Layer 4 of a small transformer language model trained on English Wikipedia (11 layers, counted from 0, width 64).
In attention head 0, each number of a token's query is one row of weights dot the token's vector x plus its bias. The head spreads its attention over the tokens so far by the softmax of query dot key.

Query weights of the head. A number n stands for n times 0.0054.
q0 (bias -0.643): 12 -40 43 -9 -3 31 13 -2 -48 20 -13 -1 32 10 10 34 -13 -5 -51 -3 46 -44 -23 0 -47 34 -9 -10 -18 -2 -21 19 61 -43 -25 -23 -11 -24 -36 24 41 51 -19 14 -32 -41 -26 14 -36 -46 6 1 -2 -24 2 2 -12 -29 -57 -29 33 8 -7 -2
q1 (bias -0.271): 13 -9 -13 -9 10 -10 -24 32 -1 -26 15 21 -10 25 6 -9 -8 -18 11 -50 24 15 -51 -34 6 9 28 50 -37 1 -7 56 24 19 -13 -26 -9 18 53 21 65 26 -5 14 18 -20 -20 -18 -30 -3 29 -9 -15 -10 -3 -6 2 -10 4 8 -27 51 37 19
q2 (bias 0.628): -53 1 -8 7 -21 32 3 -59 39 -19 50 -5 12 -34 -8 -55 16 -29 47 10 -2 9 50 30 5 -13 6 7 -23 21 -7 -4 1 21 30 29 29 18 4 -33 -26 -12 24 -30 27 -14 8 -30 1 0 -33 41 8 57 -39 -27 22 0 50 2 -26 19 -41 16
q3 (bias -0.788): 26 0 32 -56 -36 -65 12 2 -3 -22 20 33 -37 9 -68 -3 -56 -15 44 49 29 3 -11 -7 -19 -9 52 -42 -65 5 -13 16 -4 -24 5 -13 -27 5 3 2 36 13 -51 40 3 -5 11 -59 7 -29 33 -33 9 -23 18 4 46 -2 -47 -19 2 39 -34 52
q4 (bias 0.607): -30 -8 -16 24 8 9 -9 -38 21 2 31 -22 39 46 22 24 7 -14 21 -4 15 -8 28 7 53 -23 12 53 -22 -26 36 -40 0 68 15 -11 65 -8 31 -19 -22 4 -14 -33 9 26 64 -1 -5 12 -2 20 22 -19 -68 13 20 7 26 7 5 -36 7 -49
q5 (bias 0.661): -23 -23 -14 24 11 -11 8 -34 63 -8 4 -42 47 -3 -10 -11 23 -21 63 8 -37 -10 82 33 35 -46 21 2 21 30 -4 -13 -59 15 -5 6 94 19 32 -29 -7 13 -20 -30 61 -32 -34 -12 20 56 18 8 37 -13 -37 12 6 -1 57 -16 3 23 -17 9
q6 (bias 0.308): 14 -35 18 4 5 13 -36 -21 -29 -43 -9 -2 13 -36 -15 7 -1 17 -7 4 24 3 -4 -22 -1 49 28 -35 34 56 -4 10 9 48 -23 10 -39 12 -3 -45 -19 -44 50 2 12 -35 63 -9 -7 13 -18 30 -38 26 33 15 -36 20 29 -30 28 9 1 -8
q7 (bias -0.285): 19 18 2 -4 29 -3 -20 30 13 4 -5 23 9 -17 25 16 -16 10 -14 -6 55 8 -14 -21 34 -18 -44 15 -26 40 -8 19 6 -4 22 -3 -32 9 -16 -2 33 43 -15 1 -25 11 5 -16 -7 -3 15 -23 -66 -27 14 33 17 22 10 -65 -16 66 33 19
q8 (bias 0.275): 17 -5 11 24 43 26 20 7 -47 -12 16 11 34 26 -25 -63 -24 24 -21 -37 -41 27 -23 -4 -2 21 -53 -39 -12 18 25 -25 5 26 -16 -35 -52 2 30 -5 28 9 -20 -4 -7 47 -1 -34 29 36 -61 4 1 -4 12 -22 1 19 30 -39 -5 -29 -16 -67
q9 (bias -0.221): -15 25 20 -50 25 32 24 19 -16 -34 -27 -14 40 -1 16 13 -34 26 -22 -9 29 -21 6 4 21 -23 -4 2 38 0 -7 43 64 -24 -5 39 23 9 -59 -7 24 32 -30 35 51 41 18 1 35 5 8 -28 17 -22 -11 -13 61 18 6 -12 20 -11 10 -29
q10 (bias 0.177): -5 31 -34 8 -11 44 -40 -14 15 5 25 -9 75 8 33 1 -40 -7 0 20 -33 45 -12 15 16 -20 16 41 16 63 -9 -11 8 -5 -44 36 1 -6 -25 -6 -37 4 40 -46 39 -29 36 22 16 33 -33 18 -3 41 59 -30 -5 -66 16 -45 45 27 22 47
q11 (bias 0.237): -41 82 23 4 -22 -5 8 7 5 -14 -46 -72 3 -1 27 20 -9 -19 41 14 -52 -1 3 11 89 12 -41 -3 65 -30 -12 -10 -3 16 27 51 9 1 2 -30 -21 44 -27 -1 55 18 48 12 -41 24 -30 -42 53 -29 18 -36 -19 78 8 20 62 -11 32 -13
q12 (bias -0.175): 15 52 -72 11 -25 -37 -50 13 27 26 -9 15 -35 23 19 -42 26 -32 -7 23 -3 4 42 53 28 -20 25 -34 -46 38 8 -28 28 61 -16 -4 -14 -2 8 12 30 56 -14 11 18 -31 -6 -9 8 5 9 29 9 36 -31 -25 -32 -70 -13 -22 -63 18 14 2
q13 (bias -0.020): 11 -12 12 -12 -22 35 -14 11 -42 55 -20 11 48 -13 -48 11 24 32 -62 -18 0 2 8 40 -22 -24 48 -23 -40 -35 13 2 3 29 -1 30 -64 43 18 40 28 60 4 -27 -14 -3 -16 8 -22 -13 1 -35 5 7 -12 40 -39 21 1 -2 26 23 5 28
q14 (bias 0.145): 1 -25 3 -14 5 -3 -4 -20 22 -48 -23 -10 59 4 32 -11 28 -1 -22 -34 40 -22 -2 -21 33 6 -25 -39 46 2 -31 15 28 19 -60 -12 39 -9 23 -7 24 21 4 10 -37 12 43 -2 47 46 43 -56 32 2 -41 -23 35 -9 -37 81 4 -22 24 -1
q15 (bias 0.145): 1 23 13 -8 -41 -35 -3 37 27 20 -65 37 -26 70 -25 -40 -23 -13 40 26 20 8 -19 -9 2 -38 51 -29 -8 -34 53 -9 -37 -19 -19 -11 1 2 -26 1 -44 -12 11 -4 11 -36 -4 34 36 -6 11 -38 3 26 5 -32 -48 12 36 -39 21 10 31 25
q16 (bias -0.043): 4 1 -16 -2 -16 -17 -33 -6 9 -20 4 -17 29 19 4 53 17 15 -26 -19 35 -12 -7 -22 27 12 -10 27 3 -25 -3 16 -4 -15 -20 -5 5 -33 13 -13 16 -22 16 -2 7 -11 14 -22 2 -9 0 -7 37 -8 -28 21 -18 1 21 15 -16 -19 6 -30
q17 (bias 0.497): -17 38 -22 -17 38 -39 -15 19 82 -5 8 -52 17 -9 -30 -32 -8 11 58 18 -63 9 55 3 70 -17 12 0 53 16 53 -35 -3 54 6 41 -5 88 7 6 -16 22 19 14 39 30 58 -6 37 70 16 -4 1 56 9 -1 17 -32 51 -15 -10 32 31 42
q18 (bias -0.149): -26 -9 -40 -3 -20 22 43 19 -40 36 -21 6 27 -4 65 -5 21 58 -26 22 12 41 -67 -6 46 -28 -5 -1 -2 -17 -14 13 -16 -19 -2 21 14 21 54 -8 14 3 15 49 -30 11 -31 53 -1 -10 10 21 12 -24 -1 -8 -18 13 -24 -19 38 -15 -1 -26
q19 (bias 0.144): -6 -16 22 15 36 9 12 62 -15 -30 1 22 -20 20 6 -13 11 22 18 -10 -1 -12 -53 -47 -2 26 -54 19 22 -25 4 20 -25 -4 12 4 -18 -12 35 -5 -11 -4 24 12 5 48 42 -3 53 16 6 16 -18 26 9 -32 7 -21 15 20 -10 7 43 -12
q20 (bias -0.201): -27 2 77 46 -55 -3 -3 15 19 3 8 55 42 -1 -11 -6 23 35 -34 -32 -51 -25 -11 -52 -29 -32 2 5 21 -23 -8 2 11 -14 -1 42 40 46 -7 38 24 -8 -40 18 22 14 -13 61 -12 46 -9 -6 52 -53 -32 14 18 7 53 41 18 9 -8 -18
q21 (bias -0.058): -13 1 0 0 9 -62 -10 -50 44 3 15 -14 13 34 -14 -43 2 -4 36 57 -34 -5 61 50 37 18 37 42 1 -2 -24 -4 -33 50 16 22 -12 34 -11 0 19 23 25 -25 11 24 -23 -52 29 -8 21 -4 -10 -19 -29 -26 67 -29 58 0 -2 9 -32 16
q22 (bias -0.539): 64 14 -7 -44 -17 -39 6 20 10 46 -11 53 -53 3 -27 4 2 36 -54 -11 5 18 16 5 18 0 -1 -40 -15 -22 -57 -17 -51 -39 -18 -14 -27 -10 25 -5 -2 -52 -35 11 10 -4 -5 33 -7 30 18 -29 -5 -54 15 -6 -18 56 -46 3 -24 51 13 2
q23 (bias 0.124): -9 3 -23 8 -14 -2 -60 -1 24 3 -20 0 35 -6 7 -10 1 -83 -13 24 -17 -11 29 10 2 20 -4 -22 -22 -7 -13 -53 36 -15 14 12 -13 -14 -8 -30 -11 -38 45 -5 -40 27 -4 0 -16 -37 -37 5 -2 41 34 19 25 49 28 55 -12 -17 11 39
q24 (bias -0.217): -14 1 18 17 -23 -34 -15 -13 7 -55 5 -9 -37 28 12 -2 -2 -2 6 -35 13 -3 -13 30 45 21 -30 51 -69 0 3 38 -26 -27 -52 -16 3 68 -40 4 12 -3 -20 6 -18 -24 -7 -43 -69 -51 15 -42 12 -10 6 32 -77 -32 -33 8 2 51 65 61
q25 (bias -0.004): 3 1 0 30 1 5 -13 10 -13 13 43 16 -1 -31 5 -36 13 23 38 -63 -7 32 -9 3 6 19 24 -9 -24 18 70 31 -26 51 -66 41 12 -21 -6 -11 -30 -41 15 -3 16 22 -11 -11 8 41 40 -33 46 -16 -18 -32 27 -4 -38 0 8 -4 29 0
q26 (bias -0.016): 54 11 19 -12 -20 -9 55 -11 32 19 -1 -16 22 -1 -13 -25 -21 13 33 14 -33 -68 -41 26 18 -7 37 -2 30 27 -2 16 -38 -33 14 -4 10 36 24 -15 67 -14 16 -15 -48 -22 8 -16 1 -5 -10 32 -46 26 -29 30 -14 -47 -6 52 5 -35 12 -6
q27 (bias -0.000): 0 -6 14 47 26 23 29 26 -3 -25 -6 12 -25 -14 21 -3 35 -4 -83 37 -35 15 -26 -26 43 -5 -14 3 -4 -31 -80 0 21 8 -4 18 -11 40 14 -38 -34 14 21 13 -30 -35 0 4 27 -34 -36 21 -21 -13 50 -15 -9 13 -49 -3 -6 23 2 14
q28 (bias 0.117): 5 28 -1 11 -10 60 40 -45 4 7 5 10 -5 -18 21 -16 12 29 7 -25 -12 12 -45 -29 3 -28 -70 17 -3 -52 4 10 -26 -13 40 -33 46 17 -32 -47 31 -16 12 -19 9 13 20 -4 32 56 -30 -29 33 17 -3 11 -12 17 29 -22 -4 14 1 20
q29 (bias 0.145): -21 10 -7 -33 -22 36 8 39 18 31 22 1 -1 -53 5 -5 -8 -28 -18 -17 -54 9 -29 3 -19 -10 -49 -4 -14 -8 15 33 -7 59 -22 34 3 -33 -42 16 1 25 31 -31 -4 -28 -26 -47 -7 29 3 20 -20 -14 11 -4 -26 18 15 -39 -36 17 -17 2
q30 (bias -0.101): 6 -40 -18 -53 -16 53 -25 14 -42 55 45 -33 -7 39 -42 2 14 8 -28 -36 -31 -10 13 9 17 17 -13 -1 58 -17 -5 -56 -8 15 5 29 12 36 -12 2 0 -37 4 34 6 -37 53 -3 -10 8 21 -20 -2 22 44 -1 -48 -16 15 26 -17 14 38 -46
q31 (bias -0.001): 9 -11 -45 -31 0 -30 -5 8 -17 35 -33 39 -15 -15 -17 -2 -19 19 -5 -41 1 -44 -34 31 -14 -4 7 11 74 -18 -29 38 -6 -17 9 37 -18 -56 4 26 14 -5 16 -10 46 10 18 1 64 1 22 46 36 -39 -19 -46 62 26 -47 18 38 4 31 12

Each question shows a short text with each token's key, already scaled and adjusted for position as the last token sees it. A number n stands for n times 0.015.

Then comes the last token's vector x. A number n stands for n times 0.035.

0 "\n": 11 37 2 -39 38 51 -54 48 -4 -11 -3 -14 -20 31 5 26 -21 16 -50 16 -49 -90 -47 32 -15 4 -34 -13 -13 28 -6 19
1 "\n": 24 26 12 -40 40 53 -54 48 -4 -11 -3 -14 -20 31 5 26 -2 30 -49 13 -47 -89 -47 32 -15 4 -34 -13 -13 28 -6 19
2 "S": 19 -1 23 -35 43 69 -68 47 -14 -4 14 -18 -10 14 -1 -2 30 44 -43 26 -50 -75 -37 37 -3 13 -34 -5 -4 18 0 15
3 "in": -24 -13 31 -10 38 69 -75 51 -18 9 15 -9 27 8 -11 2 44 35 -38 33 -35 -57 -15 23 -2 13 -22 -15 -13 13 -16 8
4 "ce": -42 -39 25 -20 44 65 -54 60 -22 5 13 -5 -12 28 12 -9 4 43 -1 26 -34 -52 -17 22 -3 15 -9 -9 -15 2 -1 9
5 " 2000": -21 -37 43 -18 51 67 -38 57 -7 -8 -5 -17 -4 25 6 10 -44 41 -19 15 -58 -79 -40 19 11 4 -28 -5 -9 11 -2 10
x: -13 6 -6 33 -4 32 -23 -21 30 4 -29 -3 14 52 18 2 13 -22 10 -38 -10 -18 -7 -19 9 14 -9 -11 -5 2 32 5 -52 40 -9 9 -3 -27 34 -29 -24 51 16 -31 32 6 -2 -14 -20 12 -23 -16 -15 10 9 13 20 -5 38 -6 -10 -23 -8 3
To which token does the last token give the most attention? 2 "S"

0 " de": 2 42 28 -18 42 54 -47 43 -16 4 14 -16 6 10 -14 4 -36 28 -42 36 -35 -75 -15 24 -8 4 -32 -25 1 31 -11 16
1 "s": 33 15 24 -9 54 54 -63 41 -17 1 -5 -11 10 15 -26 4 -2 25 -32 35 -48 -61 -32 19 -4 1 -25 -11 9 19 -2 5
2 "ce": 25 12 26 -11 39 70 -47 51 -17 21 3 -13 -5 21 0 0 30 47 -24 24 -33 -64 -14 28 0 4 -12 -4 -6 4 3 15
3 "nd": -26 -3 23 -8 45 54 -52 34 -17 -3 -11 -9 22 5 1 7 44 27 -32 30 -24 -55 -12 21 15 9 -17 -4 1 22 -5 15
4 "ant": -58 -28 34 -17 35 42 -65 49 -18 5 4 -10 -4 6 -1 14 3 40 1 26 -21 -44 -19 21 0 11 -18 -1 5 -9 15 10
5 "s": -20 -26 27 -12 41 60 -55 48 -5 -15 -3 -16 1 2 -2 4 -36 13 -12 12 -31 -40 -15 20 -17 16 -29 5 2 8 6 13
x: -31 -17 -13 37 0 17 -14 3 16 -12 -7 -1 40 32 17 16 -13 -27 11 -23 -22 -20 2 -8 -6 30 23 -10 3 22 28 8 58 5 -14 5 20 -12 11 7 -42 15 49 -3 30 -10 9 -7 29 -14 -21 23 -4 14 -21 42 18 12 -4 4 -5 4 -18 20
To which token does the last token give the most attention? 0 " de"

0 " \"": -2 38 9 -32 49 44 -40 42 10 -6 5 -13 -7 26 -15 14 -20 8 -42 34 -24 -61 -40 32 -16 9 -38 -12 -10 18 -16 18
1 "I": 32 25 10 -24 51 64 -38 37 -14 16 6 -29 8 11 -16 0 2 45 -42 36 -49 -74 -30 25 3 4 -30 -11 -9 0 -10 6
2 "ron": 22 13 14 -10 30 81 -54 37 -11 17 9 -7 1 10 -3 1 22 56 -28 25 -44 -60 -27 36 -1 2 -15 -10 -22 -10 9 1
3 " La": -11 -45 27 -38 37 60 -58 55 -22 -2 12 -11 20 -3 -2 -13 42 50 -25 18 -36 -62 -21 23 6 15 -32 -30 -5 18 -12 16
4 "dy": -37 -27 22 -31 38 58 -53 51 -12 1 -1 -3 4 14 12 -14 14 27 -34 25 -22 -65 -18 28 -21 32 -22 -23 -12 7 0 15
5 " of": -31 -52 49 -30 49 58 -68 50 6 1 -12 -14 -5 26 11 9 -22 19 -6 6 -39 -60 -17 21 -10 11 -18 -23 -3 18 -13 24
x: -29 1 10 -24 30 12 -10 -33 27 2 -43 -9 26 -19 19 3 13 -21 21 21 -27 -40 -10 -3 -1 -23 27 -24 31 30 26 -4 1 37 6 22 29 0 33 11 -1 44 -1 4 13 8 -16 -23 2 18 -15 14 -19 12 3 43 27 -28 -4 -16 8 3 -21 7
Which token does the last token look at most, and with what share of its attention? 5 " of", with about 40%

0 " De": 8 41 20 -20 43 62 -52 51 -22 10 10 -17 9 10 -3 -4 -39 41 -41 33 -48 -82 -24 29 -3 11 -36 -33 -8 25 -14 15
1 "la": 33 17 21 -11 32 62 -47 61 -12 24 4 -7 5 1 -9 -12 -9 44 -32 39 -22 -76 -30 25 -1 4 -21 -18 0 24 -8 -4
2 "u": 28 0 24 -16 41 61 -54 69 0 10 1 -12 10 7 -3 -1 35 41 -14 38 -32 -57 -21 18 2 23 -19 -24 4 3 -4 10
3 "ney": -20 -12 31 -19 37 65 -51 66 -2 9 -17 -11 -12 21 13 -8 41 49 -18 12 -39 -54 -24 32 -7 16 -40 -22 -17 -10 5 11
4 "),": -23 -20 42 -35 37 45 -42 46 4 -20 -2 -10 -14 15 -5 18 2 36 -42 -16 -40 -68 -21 24 -5 6 -12 -11 -5 28 -8 11
5 " and": -21 -43 43 -34 43 49 -46 37 0 -4 -6 -12 -17 12 3 15 -11 14 -24 -13 -35 -65 -24 25 -12 6 -16 -20 -5 30 -5 20
x: 1 -7 -9 9 16 23 -7 -19 -4 11 -59 -8 29 -23 1 4 17 -10 37 19 9 -31 -29 4 -28 -3 37 11 37 7 23 -11 5 62 29 10 12 4 -2 2 -12 25 -7 -25 -6 8 -17 7 -11 -18 -3 21 -15 -4 32 45 -4 -14 -27 -23 -1 -6 -26 10
Which two tokens does the last token look at most, in order? 5 " and", 4 "),"

0 ".": 26 45 0 -36 34 50 -59 52 -7 0 -20 -19 -12 23 4 16 -28 32 -56 20 -55 -77 -23 17 -5 1 -33 -18 -7 22 -16 27
1 "\n": 28 30 9 -41 44 47 -45 50 -3 -9 -11 -16 -14 19 -6 26 0 31 -51 0 -56 -83 -49 30 -8 -6 -27 -16 -10 28 -12 24
2 "-": 8 -3 12 -43 40 52 -47 46 -1 -3 0 -1 -13 29 8 6 14 42 -37 -7 -39 -80 -40 15 -4 10 -30 -12 7 29 5 13
3 " Mi": -13 -25 32 -34 59 63 -49 50 -15 3 3 -15 5 2 1 -18 26 58 -32 33 -40 -82 -38 17 -11 -3 -35 -23 3 2 -14 22
4 "mi": -38 -37 32 -17 44 53 -53 47 -24 9 -2 -2 7 14 -13 -8 8 47 -12 10 -28 -77 -38 20 12 11 -29 -15 13 -10 5 2
5 " N": -19 -61 48 -32 48 63 -65 50 -3 6 3 -14 1 7 14 -7 -26 15 -14 20 -37 -72 -35 29 -18 5 -39 -13 -11 5 -16 14
x: -26 15 12 22 -13 -14 -18 -21 29 -7 7 -1 16 -34 3 -9 1 32 -1 -1 -34 -19 12 3 38 24 17 -21 31 -3 5 10 -1 38 -5 -19 38 50 35 -26 -16 28 10 -41 2 -10 1 10 -26 27 -9 23 12 -38 -29 30 6 -5 -8 3 27 -9 17 34
To which token does the last token give the most attention? 3 " Mi"

0 " only": 19 39 5 -7 42 53 -51 40 -12 -8 4 -23 -3 13 -14 12 -25 -10 -54 33 -43 -67 -40 19 -5 3 -25 -6 -10 20 6 16
1 " g": 27 25 24 -21 52 63 -43 33 -7 -1 6 -26 -2 5 -16 6 -9 26 -49 36 -34 -71 -36 25 0 -9 -32 -12 -10 15 13 9
2 "ir": 23 11 12 -25 28 73 -52 37 -4 -6 0 -29 19 9 -17 -8 29 45 -24 32 -26 -61 -27 29 11 6 -26 -9 4 6 -2 18
3 "l": -16 -15 2 -27 45 41 -49 55 -15 3 13 -9 -3 -5 -14 -8 35 30 -10 28 -1 -33 -20 23 6 8 -32 1 16 0 -1 6
4 "s": -39 -17 18 -18 52 48 -46 51 -7 -9 -10 -1 -7 6 -1 -9 -13 19 -9 11 -21 -28 -15 19 -14 17 -29 -7 3 -10 -1 15
5 "'": -22 -29 15 -41 53 44 -42 45 0 8 7 3 -5 -1 0 10 -27 13 -9 22 -13 -38 -21 24 1 6 -24 -6 1 0 -25 18
x: -15 -53 10 35 -14 -8 -49 -26 31 18 -21 -15 21 -6 -11 -10 -14 -8 -7 -21 -40 -29 10 -12 -7 13 25 -9 -20 5 11 -3 -28 -6 5 1 26 8 41 3 -8 7 1 -36 19 16 14 -21 0 12 -9 11 -17 44 -2 23 32 -35 -43 -42 23 -21 -19 12
To which token does the last token give the most attention? 1 " g"

0 " the": 5 37 1 -31 47 63 -58 30 2 2 4 -8 -3 26 -3 18 -30 22 -38 26 -37 -75 -14 24 7 6 -30 -16 -16 25 -5 20
1 " population": 31 36 17 -13 40 62 -39 39 -17 10 -10 -29 0 7 -11 5 -4 35 -37 36 -44 -53 -43 15 -4 10 -8 -9 -7 17 2 27
2 " was": 11 27 26 -26 49 55 -43 31 0 -2 -11 -27 -8 7 -27 13 14 35 -47 26 -36 -61 -32 17 -2 -18 -21 -11 -5 38 -11 17
3 " sp": -8 -10 37 -30 48 74 -46 27 -4 8 -10 -24 0 9 -15 0 21 34 -36 38 -32 -54 -33 27 -6 -5 -50 -19 -7 19 8 9
4 "re": -43 -41 30 -27 44 59 -62 33 -43 14 4 -23 14 5 -13 -6 8 25 -21 12 -27 -64 -17 25 -1 0 -28 -25 1 13 -9 21
5 "ad": -29 -26 20 -17 46 55 -57 41 -23 9 4 -4 5 -1 -11 3 -19 0 -2 35 -17 -63 -39 24 -3 18 -18 -17 14 23 9 16
x: -50 -10 -2 -11 -27 8 -2 -15 19 -34 -10 -46 27 -55 36 -15 10 -20 3 20 -3 -28 19 -14 3 6 -5 23 -17 1 24 -11 2 -1 31 39 -1 28 -32 26 -17 7 8 -4 -1 -2 17 -28 4 0 3 -18 -3 -10 -2 -47 -9 41 22 0 13 -33 12 -15
To which token does the last token give the most attention? 3 " sp"

0 ",": 11 46 8 -32 39 41 -57 48 4 -13 -9 -20 -12 17 0 14 -27 29 -69 -3 -55 -84 -20 28 -9 1 -18 -12 -7 26 -7 10
1 " ": 26 27 28 -31 43 57 -52 42 -7 -7 -10 -14 -8 17 -7 18 -7 38 -40 33 -34 -79 -37 25 -4 -2 -32 -12 -13 24 -14 7
2 "80": 8 25 44 -28 32 51 -47 50 -9 -16 -8 -26 4 20 4 -4 49 40 -46 32 -49 -73 -42 22 -6 -2 -20 -13 -12 8 -17 2
3 ",": -12 -19 44 -24 40 39 -59 41 -3 -22 -6 -17 -4 16 12 12 28 51 -48 -15 -53 -73 -22 31 -8 -1 -21 -10 -5 20 -3 9
4 " S": -30 -50 39 -37 55 62 -71 48 -10 -3 6 -16 5 5 -4 -1 5 31 -21 22 -44 -69 -41 25 -8 5 -30 -15 -12 11 -5 4
5 "ri": -30 -44 32 -31 39 65 -64 52 -26 5 9 -6 24 6 -11 -11 -26 13 -25 31 -20 -72 -31 29 3 9 -12 -15 3 13 4 15
x: -22 -44 5 -9 -9 -8 13 8 12 -20 -27 -25 0 -38 4 8 42 20 16 3 -31 49 28 -7 31 -21 -22 43 3 -3 7 -7 -7 -2 20 47 37 -16 41 -41 -28 0 -12 -17 -28 -6 2 6 -5 5 0 27 16 15 -2 -32 -14 -8 16 -18 22 -15 -10 -1
To which token does the last token give the most attention? 4 " S"

0 "n": 40 33 12 -4 43 41 -49 56 -23 -4 7 -3 18 3 17 -4 -30 20 -33 6 -29 -47 -11 17 5 -2 -25 -3 -6 -4 -4 4
1 "s": 37 13 18 -7 49 51 -58 54 -18 -15 -3 0 6 -6 -3 -7 10 27 -19 13 -33 -47 -12 17 -7 15 -32 -2 1 6 -4 3
2 "y": 11 -3 23 0 51 54 -44 58 -18 0 1 -10 -4 7 3 -9 48 35 -12 8 -37 -43 -8 14 7 9 -23 -4 2 6 -15 -3
3 "l": -24 -22 10 -17 41 45 -49 57 -14 0 9 -8 4 -16 -11 -7 35 26 -9 14 -8 -28 -11 28 15 9 -32 10 9 1 1 -8
4 "van": -57 -29 25 -14 42 54 -44 54 -18 -1 -18 -10 7 12 2 -6 -10 20 -25 7 -23 -59 -15 26 11 7 -29 -6 10 -5 -7 7
5 "ia": -17 -30 29 -14 39 50 -39 65 -12 0 0 -5 -1 -5 4 4 -50 18 -10 7 -32 -45 -26 8 -3 16 -23 4 -2 -5 9 0
x: -28 -30 0 39 -14 -9 -5 18 25 19 -17 -24 27 18 -6 23 20 -8 -11 -19 14 -33 -21 -4 10 18 8 21 -13 -8 36 -17 19 12 0 22 4 -32 10 -5 -24 31 32 0 0 -25 39 -7 -29 0 -51 -10 3 24 -33 30 0 -7 42 1 36 28 -17 31
To which token does the last token give the most attention? 2 "y"

0 "tor": 31 31 3 -13 38 37 -49 38 -8 -19 -2 5 -2 1 7 1 -32 26 -19 20 -25 -47 -11 22 9 3 -19 -9 -20 10 2 8
1 " Ch": 33 18 19 -29 50 53 -38 39 -2 -3 -7 -11 8 11 -1 -11 1 51 -40 26 -36 -64 -30 20 1 4 -39 -24 -6 2 -4 8
2 "e": 17 9 17 -31 44 52 -49 43 -11 12 6 -9 13 10 -6 -23 23 43 -24 14 -24 -57 -19 10 7 2 -23 -21 -22 14 5 0
3 "b": -7 -22 10 -20 37 52 -35 33 -10 3 8 7 22 5 4 -7 28 11 -24 11 -4 -51 -19 41 4 17 -32 -25 11 10 0 11
4 "ri": -49 -37 15 -34 39 46 -52 55 -29 -3 -3 -9 5 11 8 -7 -2 16 -26 7 -7 -47 -10 27 4 8 -31 -15 1 -3 12 6
5 "k": -23 -39 19 -16 52 50 -47 61 -12 2 -1 5 8 0 9 -10 -35 -4 -13 21 -9 -54 -7 19 -4 17 -33 -2 -3 5 0 4
x: -60 -2 -20 19 4 -6 3 -19 47 -26 44 -48 32 22 -2 23 -17 -15 27 14 -17 -24 12 -3 21 11 -14 19 15 -8 7 -33 18 -5 -13 -4 -41 36 -32 -3 -18 32 6 -28 5 -22 27 14 -27 8 -28 9 -2 16 -18 28 -6 3 -3 15 9 -5 -4 -18
Which two tokens does the last token look at most, in order? 1 " Ch", 2 "e"

0 " ": 10 38 22 -26 42 58 -56 42 -10 -7 -7 -17 -6 20 -2 14 -28 25 -50 37 -36 -83 -36 19 -6 1 -36 -16 -13 22 -12 7
1 "65": 46 38 34 -21 33 56 -48 50 -13 -12 -8 -23 9 29 8 -14 19 26 -53 27 -52 -69 -40 19 1 1 -23 -13 -15 9 -11 7
2 " years": 14 20 33 -19 50 65 -55 43 -15 -5 -8 -16 -5 12 5 -5 30 48 -32 35 -53 -56 -36 16 -7 -8 -41 -18 -14 10 9 11
3 " of": -11 -11 38 -30 44 52 -68 37 -7 -2 -12 -12 3 20 5 2 31 51 -22 19 -39 -49 -14 22 -1 0 -9 -11 7 15 -15 19
4 " ": -28 -38 48 -34 44 65 -52 41 -12 -7 -6 -13 -1 16 3 11 13 35 -10 27 -29 -73 -33 21 -4 3 -33 -14 -9 22 -13 7
5 "age": -24 -56 50 -20 41 45 -46 46 -24 11 -5 -6 -10 5 5 -10 -21 31 5 23 -32 -50 -44 29 -13 -10 -17 -23 -13 3 -1 5
x: -7 -3 9 44 -5 1 22 -25 56 -29 -3 0 -15 -32 -2 -20 -13 -25 31 9 46 28 -19 -10 9 -19 -4 15 -12 14 -4 50 -5 17 1 -9 16 -9 9 -12 -7 32 -3 -29 -10 15 -5 0 -5 42 -40 14 -23 4 -10 19 39 -35 29 24 -28 -22 5 2
Which two tokens does the last token look at most, in order? 4 " ", 5 "age"

0 " was": 2 41 1 -28 45 52 -44 31 -5 -5 -5 -27 -14 6 -17 14 -18 10 -55 26 -29 -84 -27 22 -6 -10 -24 -10 -12 30 -4 14
1 " another": 25 37 2 -30 47 68 -54 35 2 -19 -1 -14 -5 21 -8 15 -6 22 -53 32 -34 -84 -25 22 3 4 -11 -2 -17 9 9 14
2 " pro": 30 10 29 -34 43 56 -47 47 -19 10 15 -24 1 13 -13 -2 25 51 -50 37 -32 -74 -29 19 3 8 -40 -22 2 27 -9 13
3 "po": -13 -5 25 -27 43 49 -36 56 -10 -2 -8 -15 23 19 -36 -5 34 47 -42 31 -24 -70 -32 33 19 -6 -41 -17 5 18 -6 -3
4 "s": -26 -24 20 -15 43 42 -59 38 -26 -9 -4 2 16 5 -13 6 1 20 -8 27 -21 -47 -32 22 -3 9 -28 4 -2 14 -8 -3
5 "al": -23 -35 35 -20 43 53 -61 60 -17 9 5 2 -11 1 0 -8 -38 20 6 34 -17 -59 -32 22 3 14 -31 -5 -2 -2 -12 10
x: -24 -35 17 48 -7 -6 -49 -7 34 -17 -15 -36 25 -31 -6 15 28 -5 5 25 14 -8 1 -5 -3 -13 0 -7 -17 15 19 -18 32 18 -22 -19 25 -32 34 8 5 10 8 -48 12 4 8 -11 36 28 23 0 -18 10 -22 -2 36 -2 42 -23 39 -12 -32 -6
To which token does the last token give the most attention? 2 " pro"

0 "g": 34 9 18 -4 43 48 -45 38 -10 4 6 -13 16 3 0 4 -36 21 -29 11 -23 -50 -10 26 18 11 -37 -15 5 2 2 5
1 "ian": 50 22 9 -12 44 53 -53 55 -22 -7 -6 -8 -4 -4 10 4 13 34 -28 16 -32 -67 -16 10 17 13 -19 4 1 -8 -1 10
2 " O": 18 -2 28 -30 47 56 -44 62 -7 -9 3 -24 4 -1 2 -1 36 54 -31 32 -46 -72 -35 33 -1 12 -40 -17 -9 4 -16 12
3 "ly": -15 -6 29 -18 38 54 -33 55 -18 18 -5 -14 6 4 -6 -25 27 47 -12 2 -29 -53 -36 37 -3 13 -38 -26 -19 0 6 -3
4 "mp": -43 -37 19 -23 51 75 -50 40 -8 24 -12 -14 1 17 -12 5 9 17 -17 36 -25 -50 -14 28 27 1 -37 -17 -2 9 2 25
5 "ic": -27 -44 26 -32 43 53 -45 55 -12 15 -17 -11 -9 10 7 10 -36 8 -15 29 -10 -51 -14 24 11 -1 -23 -3 8 -4 -11 9
x: -59 -13 15 29 4 2 -8 -20 16 8 -5 -19 9 13 -16 6 17 -26 -6 -23 -35 -15 5 -18 -19 -3 -24 -29 14 12 30 -26 -8 -1 -6 15 27 -20 10 -6 -2 -4 -13 -28 -2 -28 54 6 -11 20 -11 -18 -36 8 -32 -10 26 -25 34 -55 14 -42 -31 16
To which token does the last token give the most attention? 2 " O"